Layer 5 of a small transformer language model trained on English Wikipedia (9 layers, counted from 0, width 128).
Take only the direct path to the model's output, skipping the later layers: a vector added to the residual stream pushes a token's score in proportion to its dot product with that token's output vector.

Output vectors of the tokens that the questions are about. A number n stands for (n - 500) times 0.003.
"ruary": 535 636 381 309 477 499 402 533 294 508 434 422 670 542 302 441 915 589 433 556 624 226 413 477 493 380 631 324 508 166 545 744 471 475 747 389 712 188 426 562 685 658 638 578 520 351 534 493 701 661 621 684 353 486 255 665 318 513 473 397 221 671 371 439 542 473 320 520 809 853 408 170 365 707 214 563 686 579 449 798 335 838 457 556 613 576 542 463 577 124 476 361 473 425 689 517 656 577 431 495 507 700 658 582 584 427 604 225 384 276 440 598 624 199 499 478 352 528 302 412 854 618 329 411 613 445 549 502
" administrative": 493 548 517 458 358 461 519 435 490 531 580 435 439 609 261 326 716 459 416 556 699 501 471 640 545 473 476 466 705 447 559 682 415 588 537 418 669 521 538 460 626 383 496 470 622 300 586 480 528 770 413 493 449 570 328 407 403 463 405 250 644 468 481 405 576 408 492 505 642 530 522 294 333 611 335 579 308 458 474 484 679 908 578 574 568 736 348 434 595 472 535 467 608 479 673 361 734 615 635 326 502 555 453 609 633 608 344 359 396 578 478 440 546 395 533 372 434 236 508 358 480 346 558 558 578 352 490 568
"ership": 390 470 599 735 613 426 575 288 458 770 480 711 522 511 293 584 629 562 320 560 485 289 470 343 633 487 665 737 419 405 495 764 325 469 566 797 684 424 472 405 581 431 732 504 429 415 513 480 514 554 152 619 475 548 154 217 576 591 463 476 445 487 468 410 447 302 363 405 501 761 316 569 427 639 373 501 460 379 222 487 629 982 632 486 686 542 393 624 604 443 532 461 811 550 548 151 649 507 616 405 523 422 641 446 714 547 609 465 453 539 430 365 692 381 517 161 698 236 637 570 372 434 559 364 735 252 308 462
" sq": 421 498 602 487 341 189 593 407 415 629 372 502 356 740 487 249 534 433 282 562 701 537 375 670 433 515 518 502 463 233 679 605 631 498 482 459 491 416 542 354 494 136 676 640 732 531 458 472 658 626 219 449 581 562 283 507 538 343 524 252 503 611 474 431 568 412 594 524 498 446 481 647 561 694 212 711 511 533 503 686 538 941 674 414 646 607 425 495 686 553 406 381 507 503 660 518 584 465 599 429 392 467 699 633 545 489 444 378 572 593 410 576 757 434 268 415 76 415 560 458 777 498 413 428 340 549 545 355
"cess": 673 562 556 520 267 387 523 413 461 651 523 352 483 725 655 332 498 534 697 524 821 536 468 481 683 498 633 269 833 307 304 653 699 584 502 620 480 223 532 283 526 639 562 432 380 529 541 489 652 333 602 564 498 529 398 287 474 398 355 150 270 624 535 560 438 641 501 328 535 553 488 511 456 564 451 535 383 366 471 514 471 758 406 436 658 578 218 343 478 420 494 564 472 377 468 286 527 739 646 428 558 436 593 711 490 392 607 563 595 439 525 427 666 428 594 600 421 414 813 470 589 462 384 338 596 471 321 527
"ators": 362 582 453 497 445 491 771 443 597 489 556 240 601 364 555 463 377 692 590 586 646 509 405 510 628 521 544 510 432 397 575 602 512 386 648 412 586 361 624 342 663 397 345 320 461 369 359 497 649 440 405 479 650 581 296 242 636 522 665 171 612 592 612 414 657 411 517 566 417 561 650 686 443 401 242 526 709 431 364 454 525 807 503 680 701 444 488 235 458 450 605 553 480 527 592 444 717 354 528 530 366 524 640 620 672 433 663 369 511 358 523 458 567 334 732 319 370 533 546 436 321 490 527 432 677 433 382 430
" professional": 435 535 622 544 461 512 487 472 675 543 378 384 584 686 411 443 613 457 483 595 555 432 451 485 702 334 660 495 510 449 434 733 469 429 405 548 603 499 547 519 577 480 586 617 307 433 551 468 626 488 505 485 496 521 388 435 424 550 415 289 507 601 420 471 635 545 566 604 538 397 475 572 392 644 360 462 446 559 352 367 582 732 536 545 379 522 430 547 553 296 509 574 424 487 676 510 665 471 498 504 546 640 530 431 392 490 269 289 479 474 510 430 486 409 721 401 378 493 477 461 504 506 514 528 699 536 408 428
"dam": 365 677 619 392 402 356 534 417 272 537 569 456 510 570 821 422 555 401 195 724 509 546 376 454 559 421 370 463 815 337 368 763 599 527 304 538 444 261 668 537 644 426 601 315 480 288 752 501 589 666 385 630 452 429 418 372 125 643 577 283 175 237 796 297 542 603 608 393 595 706 746 259 326 524 463 432 567 317 405 759 807 971 365 355 651 489 567 375 624 284 483 607 550 186 624 422 613 352 619 506 524 629 653 621 700 439 388 278 483 502 438 489 666 413 618 234 410 572 400 502 760 826 664 493 599 591 528 148
"ively": 536 859 424 412 515 226 685 481 584 745 472 353 473 583 469 331 436 483 409 535 645 548 481 605 574 251 432 604 410 391 564 711 519 620 513 522 577 443 466 379 543 618 395 453 561 568 560 467 535 548 484 605 527 503 427 549 471 513 679 69 594 363 279 482 433 272 398 336 722 712 617 590 255 599 464 325 447 373 275 441 468 791 378 722 470 536 536 553 611 592 562 632 640 395 812 222 797 481 457 552 362 568 389 238 619 524 725 302 272 190 599 592 637 472 356 444 435 328 371 481 668 401 489 621 842 405 645 499
"rew": 330 436 473 417 435 301 385 478 660 612 307 378 477 654 441 624 495 493 418 423 531 251 470 291 819 511 564 364 610 334 742 536 492 411 561 372 371 409 670 488 539 478 692 420 666 196 567 485 527 419 527 477 502 539 499 422 485 575 581 546 244 396 522 502 471 684 442 410 673 686 582 489 514 577 384 538 371 513 446 298 578 824 566 526 451 526 695 343 384 499 659 286 571 368 744 297 599 357 686 388 638 520 596 492 650 587 466 541 473 179 629 372 698 284 703 487 588 475 682 607 678 542 474 522 495 652 216 486
"apore": 420 565 736 570 240 280 586 364 459 659 493 600 473 492 517 445 691 483 602 526 610 305 292 497 566 631 656 572 565 212 570 578 513 453 498 389 659 211 663 562 612 442 759 563 598 252 491 470 524 703 305 576 531 604 342 542 396 462 428 190 324 285 465 496 519 482 358 497 593 587 621 298 403 536 576 444 561 459 444 496 542 846 369 555 457 633 402 565 680 264 587 608 437 402 623 178 757 463 657 399 597 425 600 667 547 642 733 365 478 318 418 394 781 637 346 170 405 584 438 582 450 694 688 536 584 194 377 486
" Orchestra": 337 739 631 223 556 326 664 476 359 482 375 317 559 702 629 583 549 536 581 581 594 429 478 610 674 365 541 329 748 393 431 758 598 350 526 385 461 465 628 277 555 302 603 534 299 347 647 493 531 598 498 636 715 389 443 447 466 521 601 428 130 601 601 361 544 522 738 377 541 451 518 490 259 552 561 370 651 358 475 656 439 693 455 406 650 418 408 398 687 349 649 416 572 428 584 421 716 501 634 605 639 474 548 346 747 459 513 529 398 494 400 376 749 302 686 372 340 465 451 548 625 235 421 487 707 272 508 428
" Airport": 397 577 498 372 456 558 634 481 431 752 489 520 495 705 554 437 620 442 516 546 607 358 505 544 385 460 531 300 563 293 468 691 633 494 683 612 619 379 347 534 505 481 467 583 428 347 707 497 661 518 560 421 529 554 382 430 531 64 538 374 493 647 602 235 613 619 492 218 489 462 661 488 472 882 359 534 543 614 250 532 557 685 426 524 568 498 519 591 707 345 555 434 669 327 660 232 419 415 673 492 334 549 566 487 553 435 574 256 527 462 435 233 634 374 498 559 461 444 427 518 589 452 587 399 698 264 628 498
"aceae": 450 526 658 488 278 325 902 376 506 487 466 393 498 706 803 297 555 606 490 509 626 330 502 497 719 571 610 420 445 274 507 777 526 433 437 465 471 305 400 506 543 327 511 455 537 190 453 510 707 773 298 763 625 459 460 230 545 194 656 192 121 685 562 238 824 449 517 524 508 490 673 409 325 519 438 557 682 595 599 572 288 831 674 457 400 617 518 119 757 359 563 548 486 435 432 129 763 370 775 708 497 385 698 442 758 620 768 355 326 80 360 532 763 269 405 389 198 528 573 520 463 520 348 567 701 435 664 751
"icles": 574 663 438 246 434 503 596 344 363 685 489 656 830 678 556 503 594 549 439 549 514 542 290 398 691 496 451 287 516 374 528 596 506 520 666 492 700 355 632 518 842 602 442 372 390 291 628 512 466 692 448 442 694 430 353 438 321 425 417 141 405 641 488 393 479 291 382 359 852 659 629 608 359 419 564 387 667 296 396 685 468 848 656 792 534 613 658 357 648 376 603 540 393 494 432 201 576 369 620 348 674 487 614 405 559 314 684 399 380 99 583 560 674 274 464 421 329 397 534 352 622 434 639 372 642 339 429 732
"lish": 570 453 418 509 528 291 453 451 458 336 385 289 483 603 355 468 572 428 387 575 576 256 20 620 571 542 573 331 408 81 378 649 628 451 607 528 542 317 466 422 745 501 385 512 658 445 550 484 637 550 389 493 563 596 323 462 445 709 538 299 385 388 800 423 668 516 364 669 783 737 343 569 412 342 367 554 596 533 342 497 572 724 427 754 688 489 438 458 441 524 457 461 883 328 716 481 842 528 457 459 765 511 322 758 493 533 493 456 509 285 497 504 651 207 642 378 581 444 580 554 489 575 740 460 452 269 549 626
"iro": 477 361 655 386 669 477 626 405 263 619 362 524 670 407 330 391 605 483 396 414 385 482 518 703 562 352 548 436 501 308 466 524 490 581 319 553 497 542 589 474 588 428 580 395 432 295 396 481 547 523 550 523 487 497 405 533 580 584 484 299 435 568 576 400 655 595 566 423 685 529 487 363 413 593 549 572 641 395 331 659 619 793 392 628 494 455 422 678 460 563 570 453 672 366 710 511 611 541 563 618 669 352 550 413 490 488 518 217 431 520 370 295 672 319 544 653 634 656 468 428 713 490 481 224 510 322 768 289
" episode": 340 416 482 369 388 364 421 249 446 579 467 434 499 676 408 623 649 590 533 364 791 488 552 410 706 534 548 417 361 475 415 713 626 402 452 395 648 279 632 546 509 648 459 513 543 267 462 494 430 472 314 515 348 635 396 456 598 289 537 471 247 640 407 385 409 525 476 522 589 761 499 547 335 755 459 633 653 371 491 559 508 830 611 442 487 534 510 385 618 346 587 417 448 591 556 568 539 663 565 433 616 487 421 419 660 480 718 436 591 480 432 510 559 615 430 379 404 534 481 490 434 603 405 452 629 382 522 488
"ap": 417 495 458 412 670 633 726 464 487 295 382 572 589 532 648 310 486 509 519 618 558 599 465 506 531 484 437 363 431 354 390 397 501 457 530 515 493 483 497 428 611 422 570 316 392 481 371 504 558 467 501 541 337 572 516 427 429 489 602 477 518 506 503 542 285 542 532 604 449 380 624 431 573 693 457 404 571 391 527 534 609 715 417 469 454 451 383 401 444 451 481 449 542 588 551 340 431 511 581 534 548 600 642 581 494 635 643 446 478 421 475 435 585 361 560 713 686 604 574 553 458 514 665 333 463 455 573 414
"ific": 419 714 542 508 148 382 581 376 435 679 468 381 490 519 621 384 527 578 556 706 575 465 502 541 592 371 383 348 603 313 618 596 388 397 573 548 690 517 562 558 667 556 608 570 402 476 663 496 420 656 471 635 630 502 525 307 334 524 505 63 301 550 275 321 556 475 444 372 386 608 359 537 606 291 494 472 433 167 584 613 377 849 534 490 498 555 566 439 644 491 455 467 534 521 627 337 738 557 430 459 352 697 556 792 486 653 606 342 458 471 560 654 699 419 520 363 448 358 572 580 567 394 351 528 526 506 531 433
"asons": 480 413 394 520 452 134 515 406 282 636 589 727 455 618 382 273 467 468 597 531 646 499 348 584 887 467 694 538 550 347 661 647 627 380 688 513 722 338 464 303 697 566 702 495 504 229 610 464 784 333 323 436 640 545 520 368 496 415 670 214 553 721 511 463 472 364 456 415 543 687 496 632 530 648 475 265 733 590 467 528 581 822 575 565 542 655 549 408 318 148 640 477 365 492 324 298 609 604 587 439 575 303 402 624 474 361 488 201 384 456 394 556 745 431 492 360 516 662 562 241 526 705 528 330 681 213 469 528
" households": 338 627 622 514 281 343 569 513 440 511 576 420 528 742 341 350 498 610 471 464 785 485 498 361 580 609 419 436 696 329 608 825 337 364 586 467 551 374 448 346 546 407 517 553 665 421 395 505 863 551 287 689 812 641 142 414 465 424 327 202 410 607 596 411 752 435 450 602 587 464 632 541 268 775 306 432 608 636 459 498 437 827 626 427 823 769 412 417 563 351 431 665 535 429 485 526 593 398 614 567 418 387 502 258 595 615 450 482 345 377 360 564 527 498 338 179 494 405 464 521 697 308 598 502 535 351 635 547
"uman": 182 641 613 526 348 347 589 426 563 438 399 641 396 509 575 215 536 481 539 609 528 466 486 494 688 640 478 391 528 245 195 539 529 427 568 462 677 421 574 567 493 622 594 451 421 340 745 480 632 540 157 552 686 549 221 360 525 505 361 290 419 799 460 360 590 381 455 452 539 530 599 430 209 550 301 372 549 442 366 562 621 768 501 478 487 702 491 410 655 380 862 695 583 392 591 651 687 410 647 362 619 385 494 526 493 507 622 474 554 400 415 439 672 395 497 707 592 431 681 515 646 545 540 439 420 333 393 533
" example": 422 605 545 511 224 348 653 145 356 396 699 513 345 800 447 430 666 528 605 307 941 618 539 645 622 488 549 703 568 471 548 618 460 520 537 547 575 235 605 450 512 357 351 634 254 232 626 504 653 521 372 491 310 536 445 571 457 407 517 320 262 353 403 392 602 343 553 329 847 710 734 531 630 533 622 495 345 407 407 621 536 929 591 486 627 472 372 260 635 357 507 538 596 495 829 357 616 647 596 554 699 546 522 412 598 333 719 335 356 448 240 278 495 478 511 393 444 434 441 380 466 566 483 606 425 504 476 432
" attend": 349 760 568 544 528 346 470 455 512 612 454 283 463 698 293 422 506 407 468 436 487 675 436 329 621 591 371 636 617 379 540 643 533 343 541 447 546 357 541 490 528 512 343 585 527 456 539 496 651 593 467 349 538 529 433 499 551 479 549 249 512 425 619 423 502 773 482 440 624 574 508 410 432 707 378 557 661 421 452 406 745 819 350 537 660 499 545 419 503 285 367 416 704 517 616 702 732 605 426 464 714 508 600 509 617 479 298 355 539 319 350 641 476 583 373 397 362 514 411 578 442 486 375 301 469 405 579 533
"ived": 480 678 484 445 287 481 553 221 502 425 439 442 574 495 437 366 644 498 514 536 659 398 270 423 697 441 345 414 461 327 631 634 514 565 779 568 628 400 643 447 579 653 325 337 502 451 471 482 688 478 463 476 492 532 392 631 628 610 751 143 405 621 270 624 460 492 560 344 403 656 579 508 443 399 325 403 468 601 338 495 457 717 539 336 582 554 620 481 559 390 425 591 647 371 700 410 501 617 576 428 506 731 295 520 717 563 432 242 294 314 522 563 587 320 587 491 474 447 701 312 702 341 662 529 652 539 702 534
"hens": 547 586 455 389 374 446 435 544 430 434 601 339 363 504 569 127 455 529 568 387 805 462 437 514 497 319 732 521 543 165 444 747 354 406 409 515 484 475 416 422 576 458 653 348 685 553 669 475 568 448 462 298 632 574 330 318 521 548 503 140 281 488 606 499 492 572 658 546 725 565 652 411 246 607 688 590 579 449 331 645 540 775 628 529 536 378 563 541 644 273 360 558 635 309 607 300 671 254 621 569 689 556 792 579 726 609 559 536 385 311 485 214 646 319 395 425 496 602 739 443 623 431 439 427 604 589 343 607

Each question shows what one neuron of this layer's MLP adds at an activation of 1. A number n stands for (n - 500) times 0.0067.

n39: 535 543 475 495 552 583 444 507 494 574 403 495 535 574 403 546 428 531 539 370 508 447 486 547 417 445 502 509 497 399 565 513 540 527 521 531 502 506 490 523 455 470 500 570 480 414 407 472 603 522 502 520 474 469 459 512 515 586 525 511 413 632 403 470 551 577 435 518 467 498 530 497 515 606 534 571 471 423 535 532 452 419 480 528 453 445 575 544 534 379 479 502 541 505 487 568 479 519 522 469 442 576 438 440 473 423 542 513 466 481 550 543 566 519 473 479 545 407 452 633 502 492 466 434 648 506 541 583
Which two tokens does it push up most, strongest first? "ruary", " Airport"

n497: 548 497 477 585 460 536 462 505 485 457 449 528 456 509 531 509 639 415 514 494 608 541 513 457 493 557 489 536 573 732 536 550 514 471 493 438 495 569 523 440 536 509 480 554 480 525 510 495 586 550 434 479 505 500 553 477 473 487 522 501 457 455 561 486 528 461 620 568 480 527 430 444 491 479 482 464 459 515 430 549 504 520 416 476 547 487 497 488 544 448 494 492 472 568 512 413 501 533 448 487 540 592 464 553 519 369 479 473 455 590 382 454 375 523 512 487 416 481 508 480 499 496 440 527 470 423 510 491
Which two tokens does it push up most, strongest first? " example", " administrative"

n40: 466 562 583 492 564 422 461 557 538 519 568 408 466 601 515 520 478 500 504 491 485 505 470 551 551 481 361 487 561 466 587 455 493 468 444 495 511 490 446 604 548 485 422 658 527 542 517 514 528 619 533 493 561 484 565 529 543 532 407 362 448 438 511 508 409 487 469 401 536 402 462 473 464 550 471 462 426 566 555 515 461 444 595 528 473 527 513 601 532 456 503 519 484 620 485 551 425 546 564 458 545 507 508 443 453 489 361 488 494 483 529 431 464 575 452 500 538 447 495 532 500 513 401 398 537 628 519 487
Which of these tokens does it push up most? " attend"

n74: 495 426 498 430 480 608 471 515 539 544 492 469 423 541 517 513 482 487 495 461 426 502 389 422 436 451 513 523 499 537 438 551 506 488 507 490 517 594 476 536 511 526 461 568 523 512 539 386 566 466 533 570 568 542 559 506 509 448 442 556 471 497 448 509 486 426 394 506 481 489 417 439 419 501 536 562 528 507 515 498 525 573 446 535 504 569 451 550 559 391 466 553 506 557 430 542 483 504 498 494 563 697 562 578 495 509 463 594 460 532 481 415 493 443 544 469 487 497 483 539 493 491 389 540 531 510 519 504
Which two tokens does it push up most, strongest first? "ruary", " professional"

n343: 561 467 497 574 498 483 467 532 526 462 503 515 613 462 433 557 520 509 502 512 546 509 528 585 453 491 584 565 513 390 463 463 505 478 530 483 441 445 680 465 502 464 558 548 512 473 513 422 501 457 492 481 540 450 489 518 488 496 446 499 565 423 474 517 560 509 437 566 477 481 570 463 531 544 574 468 450 467 535 510 475 489 506 426 447 525 524 519 433 541 458 524 408 474 599 401 445 440 551 501 504 513 506 474 489 447 647 559 528 396 517 495 510 400 495 531 535 454 551 517 474 496 609 409 503 493 500 517
Which two tokens does it push up most, strongest first? "apore", "rew"

n499: 532 544 480 498 469 433 396 583 509 476 395 459 511 539 453 509 553 410 441 423 470 491 508 497 432 533 477 545 465 518 545 371 412 449 483 546 474 497 476 526 563 633 614 516 449 432 558 485 486 550 550 462 569 567 495 510 436 441 396 447 467 465 568 505 554 500 534 528 462 592 487 496 507 515 509 572 493 527 534 392 405 413 546 530 510 538 512 438 508 472 425 568 442 516 596 502 529 439 391 486 503 542 633 592 504 511 407 505 595 357 437 669 510 556 463 599 483 524 535 498 542 523 435 521 598 487 420 513
Which of these tokens does it push up most? "ruary"

n75: 509 431 539 455 357 470 480 529 568 429 456 524 632 530 500 491 541 475 483 506 533 493 503 505 500 509 498 429 504 435 471 483 471 478 533 527 531 532 511 538 502 384 498 555 577 435 446 534 516 465 548 524 543 488 634 542 457 511 530 518 595 586 427 537 494 442 513 466 557 533 594 456 471 437 413 513 513 470 496 397 574 545 474 487 532 559 426 467 497 400 341 621 623 384 543 513 512 551 624 562 423 577 422 478 481 581 397 547 318 468 518 556 453 526 489 599 535 561 398 502 507 434 677 549 473 437 491 437
Which three tokens does it push up most, strongest first? "ived", " households", " administrative"

n277: 505 581 512 536 518 530 541 492 602 548 442 491 461 530 509 347 441 477 608 587 440 579 500 472 544 537 430 591 488 491 565 563 541 470 441 451 476 531 568 576 403 531 461 516 516 626 459 674 380 437 492 578 520 515 414 379 537 517 565 498 428 577 431 549 509 532 433 495 536 408 556 475 473 498 522 567 522 406 381 470 428 459 483 445 478 447 447 500 518 465 407 447 540 565 514 448 575 539 580 526 493 561 509 431 588 509 540 529 397 459 489 628 437 496 479 483 561 505 389 487 431 457 521 577 445 497 470 515
Which of these tokens does it push up most? "ively"

n491: 492 549 360 517 390 465 652 587 515 426 461 436 547 543 485 397 413 500 453 492 441 399 511 554 496 346 377 498 637 449 410 491 527 482 450 571 535 513 475 459 553 422 398 536 571 512 471 539 511 534 489 466 459 520 494 568 435 525 478 511 593 403 391 590 490 368 488 600 587 381 512 496 455 517 579 648 479 508 481 593 446 576 451 449 538 630 519 535 468 414 536 603 412 498 561 558 484 492 530 427 576 461 565 472 500 533 473 498 372 469 498 563 535 526 522 498 566 554 465 545 459 559 522 598 513 426 637 449
Which two tokens does it push up most, strongest first? "ively", " households"

n488: 590 485 578 504 330 447 506 564 379 477 527 422 556 593 508 479 434 569 494 456 431 494 406 431 500 551 425 493 489 432 498 586 449 555 648 564 550 455 513 551 542 595 477 487 481 449 506 484 520 368 550 394 486 489 502 567 575 570 540 526 470 553 414 469 327 483 492 442 507 470 541 500 552 489 447 498 551 582 433 461 453 505 445 419 614 554 367 495 522 445 502 599 563 406 573 439 465 500 518 557 506 588 385 550 486 566 430 498 489 391 620 644 487 455 463 483 540 461 633 494 478 525 559 564 579 564 584 515
Which of these tokens does it push down most? "iro"

n303: 505 621 436 553 496 490 475 556 535 498 442 542 578 386 486 545 458 490 530 515 574 374 483 430 481 488 503 509 436 509 511 507 469 546 461 451 410 593 565 411 457 432 536 550 465 619 516 524 577 481 510 498 551 558 440 556 571 507 550 577 504 522 535 541 454 479 578 355 428 500 687 476 500 516 523 502 429 497 408 455 519 453 482 393 530 432 481 411 558 538 467 431 482 581 553 611 569 547 407 489 440 508 470 540 507 502 502 541 510 419 477 459 510 511 431 462 508 366 598 521 457 391 603 525 380 563 618 486
Which of these tokens does it push up most? "ived"

n463: 544 548 529 487 467 559 547 420 562 392 506 468 618 451 567 502 461 463 375 518 496 435 423 538 483 549 560 496 452 462 384 454 625 557 552 579 542 481 492 555 454 487 546 406 522 687 461 668 455 588 475 421 455 409 444 502 428 496 614 598 657 541 519 570 498 468 465 551 418 435 473 388 522 453 372 455 555 470 545 440 538 477 502 469 487 462 491 673 487 515 511 471 555 473 384 532 458 506 452 494 494 636 565 525 480 480 481 502 445 602 388 472 573 478 457 544 577 415 589 326 452 504 484 559 479 493 533 469
Which two tokens does it push up most, strongest first? "ap", "ived"

n504: 437 562 485 447 572 538 536 434 607 440 506 490 539 563 519 546 406 488 507 443 571 466 598 525 606 445 531 332 407 616 527 523 582 448 492 431 450 470 502 503 446 481 543 424 543 548 503 524 475 394 525 540 449 499 500 598 513 457 456 541 464 525 454 561 423 477 448 602 453 571 434 582 490 509 527 550 549 408 576 476 498 551 476 405 517 520 477 447 453 433 517 519 477 469 489 568 418 471 530 563 550 571 475 511 503 500 519 505 587 498 490 500 435 470 473 521 554 554 537 472 471 577 495 509 492 453 422 475
Which three tokens does it push up most, strongest first? " episode", "ap", "rew"

n120: 459 511 470 492 540 496 470 514 530 530 453 516 615 476 493 438 405 440 422 623 483 542 493 503 392 522 595 521 472 393 477 556 495 510 449 444 541 500 498 383 521 471 506 496 532 536 565 497 556 576 501 493 429 477 432 534 442 452 427 442 525 442 532 573 527 452 495 498 578 479 528 474 523 512 474 503 456 556 511 547 492 447 528 498 491 348 551 515 488 554 453 452 452 475 527 510 401 602 571 506 567 370 557 511 654 552 528 595 484 489 485 536 502 453 580 489 541 545 415 516 506 484 516 488 523 525 448 531
Which of these tokens does it push up most? "hens"

n291: 446 454 528 364 508 420 497 557 455 557 395 548 568 450 483 461 528 493 481 436 520 509 572 494 494 512 513 584 518 421 491 529 427 541 512 477 422 589 512 573 448 471 494 400 558 500 508 542 485 392 443 582 562 441 480 608 514 495 411 464 516 543 583 583 525 525 567 467 418 463 571 534 485 459 472 486 506 438 494 442 546 476 511 517 564 466 488 423 487 493 529 473 540 470 511 470 418 543 588 486 462 417 585 566 570 511 581 533 506 445 570 537 469 503 573 518 516 468 391 547 487 490 548 462 511 571 490 485
Which of these tokens does it push up most? "rew"

n3: 506 527 424 463 485 447 473 603 483 564 587 529 511 562 577 419 608 440 530 592 435 527 450 452 401 501 416 462 466 526 503 561 524 480 409 521 553 500 509 515 555 539 477 505 561 504 512 561 413 484 442 515 465 487 492 484 381 487 477 529 429 441 484 447 435 464 517 550 480 467 446 491 528 613 507 551 476 461 544 511 501 466 455 485 556 531 500 526 533 453 593 543 469 595 450 505 501 474 450 530 478 481 512 591 637 395 558 487 467 519 527 442 458 478 535 558 465 478 536 525 442 469 538 439 476 521 510 556
Which two tokens does it push up most, strongest first? "dam", "icles"

n503: 544 499 542 527 547 439 471 474 555 482 472 470 552 514 488 308 523 389 462 473 557 393 516 419 490 548 414 504 508 494 453 432 554 496 609 459 567 448 469 483 500 518 523 475 530 492 484 670 540 481 501 513 453 540 531 448 480 464 521 542 523 529 569 545 569 431 514 529 512 580 429 537 474 460 548 505 520 527 598 442 547 482 482 553 515 468 513 518 464 475 433 545 594 494 494 424 476 468 514 431 590 558 565 438 487 478 456 513 452 471 557 615 557 484 446 495 526 517 457 519 488 488 478 545 538 375 437 569
Which of these tokens does it push up most? "lish"

n214: 559 489 442 453 605 617 465 531 445 488 498 440 465 493 471 507 502 500 450 452 463 515 517 553 507 484 457 549 487 457 536 486 611 364 429 510 415 498 394 505 458 591 559 339 365 420 520 713 640 598 498 606 545 572 428 575 367 578 435 452 512 591 508 491 559 481 465 617 406 487 496 548 502 549 500 561 426 434 537 470 415 483 502 485 523 510 523 509 533 535 553 476 541 483 552 530 566 484 565 453 446 513 399 381 481 431 538 588 503 545 469 458 512 457 465 423 496 449 487 508 438 549 526 556 516 448 613 607
Which of these tokens does it push up most? " households"

n185: 474 613 418 518 417 462 597 339 504 615 528 485 504 492 498 453 571 437 453 577 458 562 474 543 472 507 456 487 534 594 541 459 544 520 530 445 508 504 489 547 506 441 453 539 465 562 373 411 423 498 402 648 410 512 540 496 472 636 464 483 496 565 377 446 422 484 557 543 575 552 428 441 467 535 603 536 470 520 414 596 318 476 430 458 509 547 583 624 457 529 520 534 494 477 437 539 351 422 604 509 459 550 407 584 533 520 502 446 473 511 522 528 460 514 460 464 576 566 456 633 460 595 481 457 483 462 566 549
Which of these tokens does it push up most? "ific"

n439: 596 444 559 555 446 450 535 502 461 525 610 509 513 434 525 473 381 557 632 577 513 462 569 586 516 608 573 421 430 445 511 512 406 528 482 414 559 493 511 405 418 572 487 521 466 436 475 485 502 550 595 474 542 424 540 519 484 493 545 527 443 431 415 517 386 373 436 592 541 498 540 496 417 509 513 447 457 572 516 519 594 457 574 414 449 553 484 528 560 469 489 650 612 569 474 470 467 490 459 564 424 490 450 648 543 417 541 450 578 482 427 513 457 433 385 577 475 485 511 489 530 512 513 518 537 509 387 505
Which of these tokens does it push down most? " attend"

n215: 415 419 490 369 588 535 520 539 479 556 444 576 503 527 470 517 564 557 613 543 413 558 495 508 531 451 525 487 569 528 520 514 489 548 439 492 486 497 412 507 538 516 503 448 506 554 511 333 532 449 397 496 489 574 456 379 518 516 560 532 472 505 424 506 432 433 631 515 447 463 430 540 529 502 426 447 550 423 513 564 480 486 483 564 516 419 592 544 390 494 535 493 442 450 547 510 497 612 471 551 489 467 435 619 462 578 441 451 573 440 505 406 563 427 512 533 528 512 540 550 519 555 587 467 528 476 442 570
Which three tokens does it push up most, strongest first? "asons", "ap", "iro"

n150: 460 432 486 494 465 460 530 538 557 486 525 527 619 430 568 522 517 546 505 441 492 548 496 463 449 571 483 513 503 327 515 501 401 525 425 507 566 563 488 463 515 567 571 461 456 554 517 500 516 518 546 430 407 556 511 494 362 558 506 533 471 522 589 451 517 543 498 474 487 469 411 465 392 452 570 466 497 495 487 502 447 462 506 400 473 453 503 459 441 524 530 514 446 484 505 519 490 484 433 497 470 455 517 470 560 598 556 511 521 526 446 460 625 484 405 474 534 567 548 458 603 544 483 515 492 638 600 536
Which three tokens does it push up most, strongest first? "hens", "dam", "iro"

n43: 437 599 554 417 433 445 504 624 477 375 431 575 565 458 459 530 348 607 450 605 568 433 473 567 500 466 580 491 445 705 504 643 430 487 549 602 465 554 496 518 510 571 555 530 465 557 494 560 557 434 485 440 634 430 532 403 582 449 477 448 498 532 428 521 474 447 552 473 539 618 473 422 486 494 397 420 424 502 563 419 514 554 378 516 427 564 600 402 581 523 485 460 524 464 436 531 453 508 377 481 556 517 401 344 459 543 514 446 496 527 483 519 467 512 482 494 502 421 540 555 593 438 603 459 574 588 417 534
Which of these tokens does it push up most? "ively"

n314: 451 581 382 546 531 518 599 517 531 572 524 481 497 497 455 483 380 529 562 546 457 477 606 511 504 517 466 496 429 508 506 525 560 489 498 579 519 421 408 424 522 603 521 537 470 617 512 521 473 504 550 603 432 510 478 512 485 526 482 487 442 490 493 504 566 583 432 470 567 442 529 462 455 494 606 556 601 494 512 465 437 558 555 427 509 564 480 474 526 428 500 508 509 498 444 481 492 472 505 495 400 487 378 500 464 492 483 446 488 468 450 506 479 544 557 441 576 486 508 416 555 445 549 559 467 459 536 543
Which of these tokens does it push down most? " sq"

n133: 570 510 549 560 512 511 487 550 453 471 483 521 546 490 481 518 534 521 514 469 357 468 549 546 580 435 525 571 483 526 518 451 422 514 427 392 502 492 543 546 439 536 470 419 453 457 544 416 508 545 472 473 445 590 441 481 589 544 495 572 428 500 445 497 546 535 468 603 479 612 613 477 481 475 648 493 598 469 498 565 523 518 475 648 443 455 613 479 435 506 448 449 587 435 545 476 526 530 422 650 474 488 460 530 412 512 493 489 497 549 539 495 547 555 414 465 489 431 455 469 423 441 521 505 457 476 435 420
Which of these tokens does it push up most? "iro"

n98: 503 539 538 470 467 538 520 514 538 482 412 556 621 570 545 539 482 491 612 580 482 639 541 515 501 455 528 437 507 564 573 522 437 479 452 530 481 575 465 473 470 419 485 570 499 482 494 444 496 512 490 502 402 413 509 460 597 463 519 570 550 483 544 442 478 481 486 577 411 483 519 454 491 402 494 567 461 501 540 474 503 491 545 535 456 489 569 486 499 475 494 586 618 564 517 506 572 433 440 543 524 546 524 548 391 396 501 491 467 490 450 443 498 478 529 458 516 442 459 418 464 544 489 577 488 437 473 448
Which two tokens does it push up most, strongest first? " professional", "ators"

n61: 630 502 484 590 491 485 509 644 488 589 524 493 453 420 488 483 496 508 516 495 456 566 572 424 507 488 480 571 445 438 386 485 567 439 497 479 420 507 415 505 578 488 516 500 477 594 495 474 424 406 418 476 535 523 482 464 483 536 463 510 540 482 582 513 423 592 526 462 493 462 461 473 511 412 452 437 478 373 611 487 568 475 554 567 407 596 487 571 503 483 513 495 459 439 483 513 565 505 531 408 498 699 510 437 527 569 558 551 447 595 399 402 568 536 433 403 460 466 560 487 493 591 493 565 490 474 531 543
Which of these tokens does it push up most? "hens"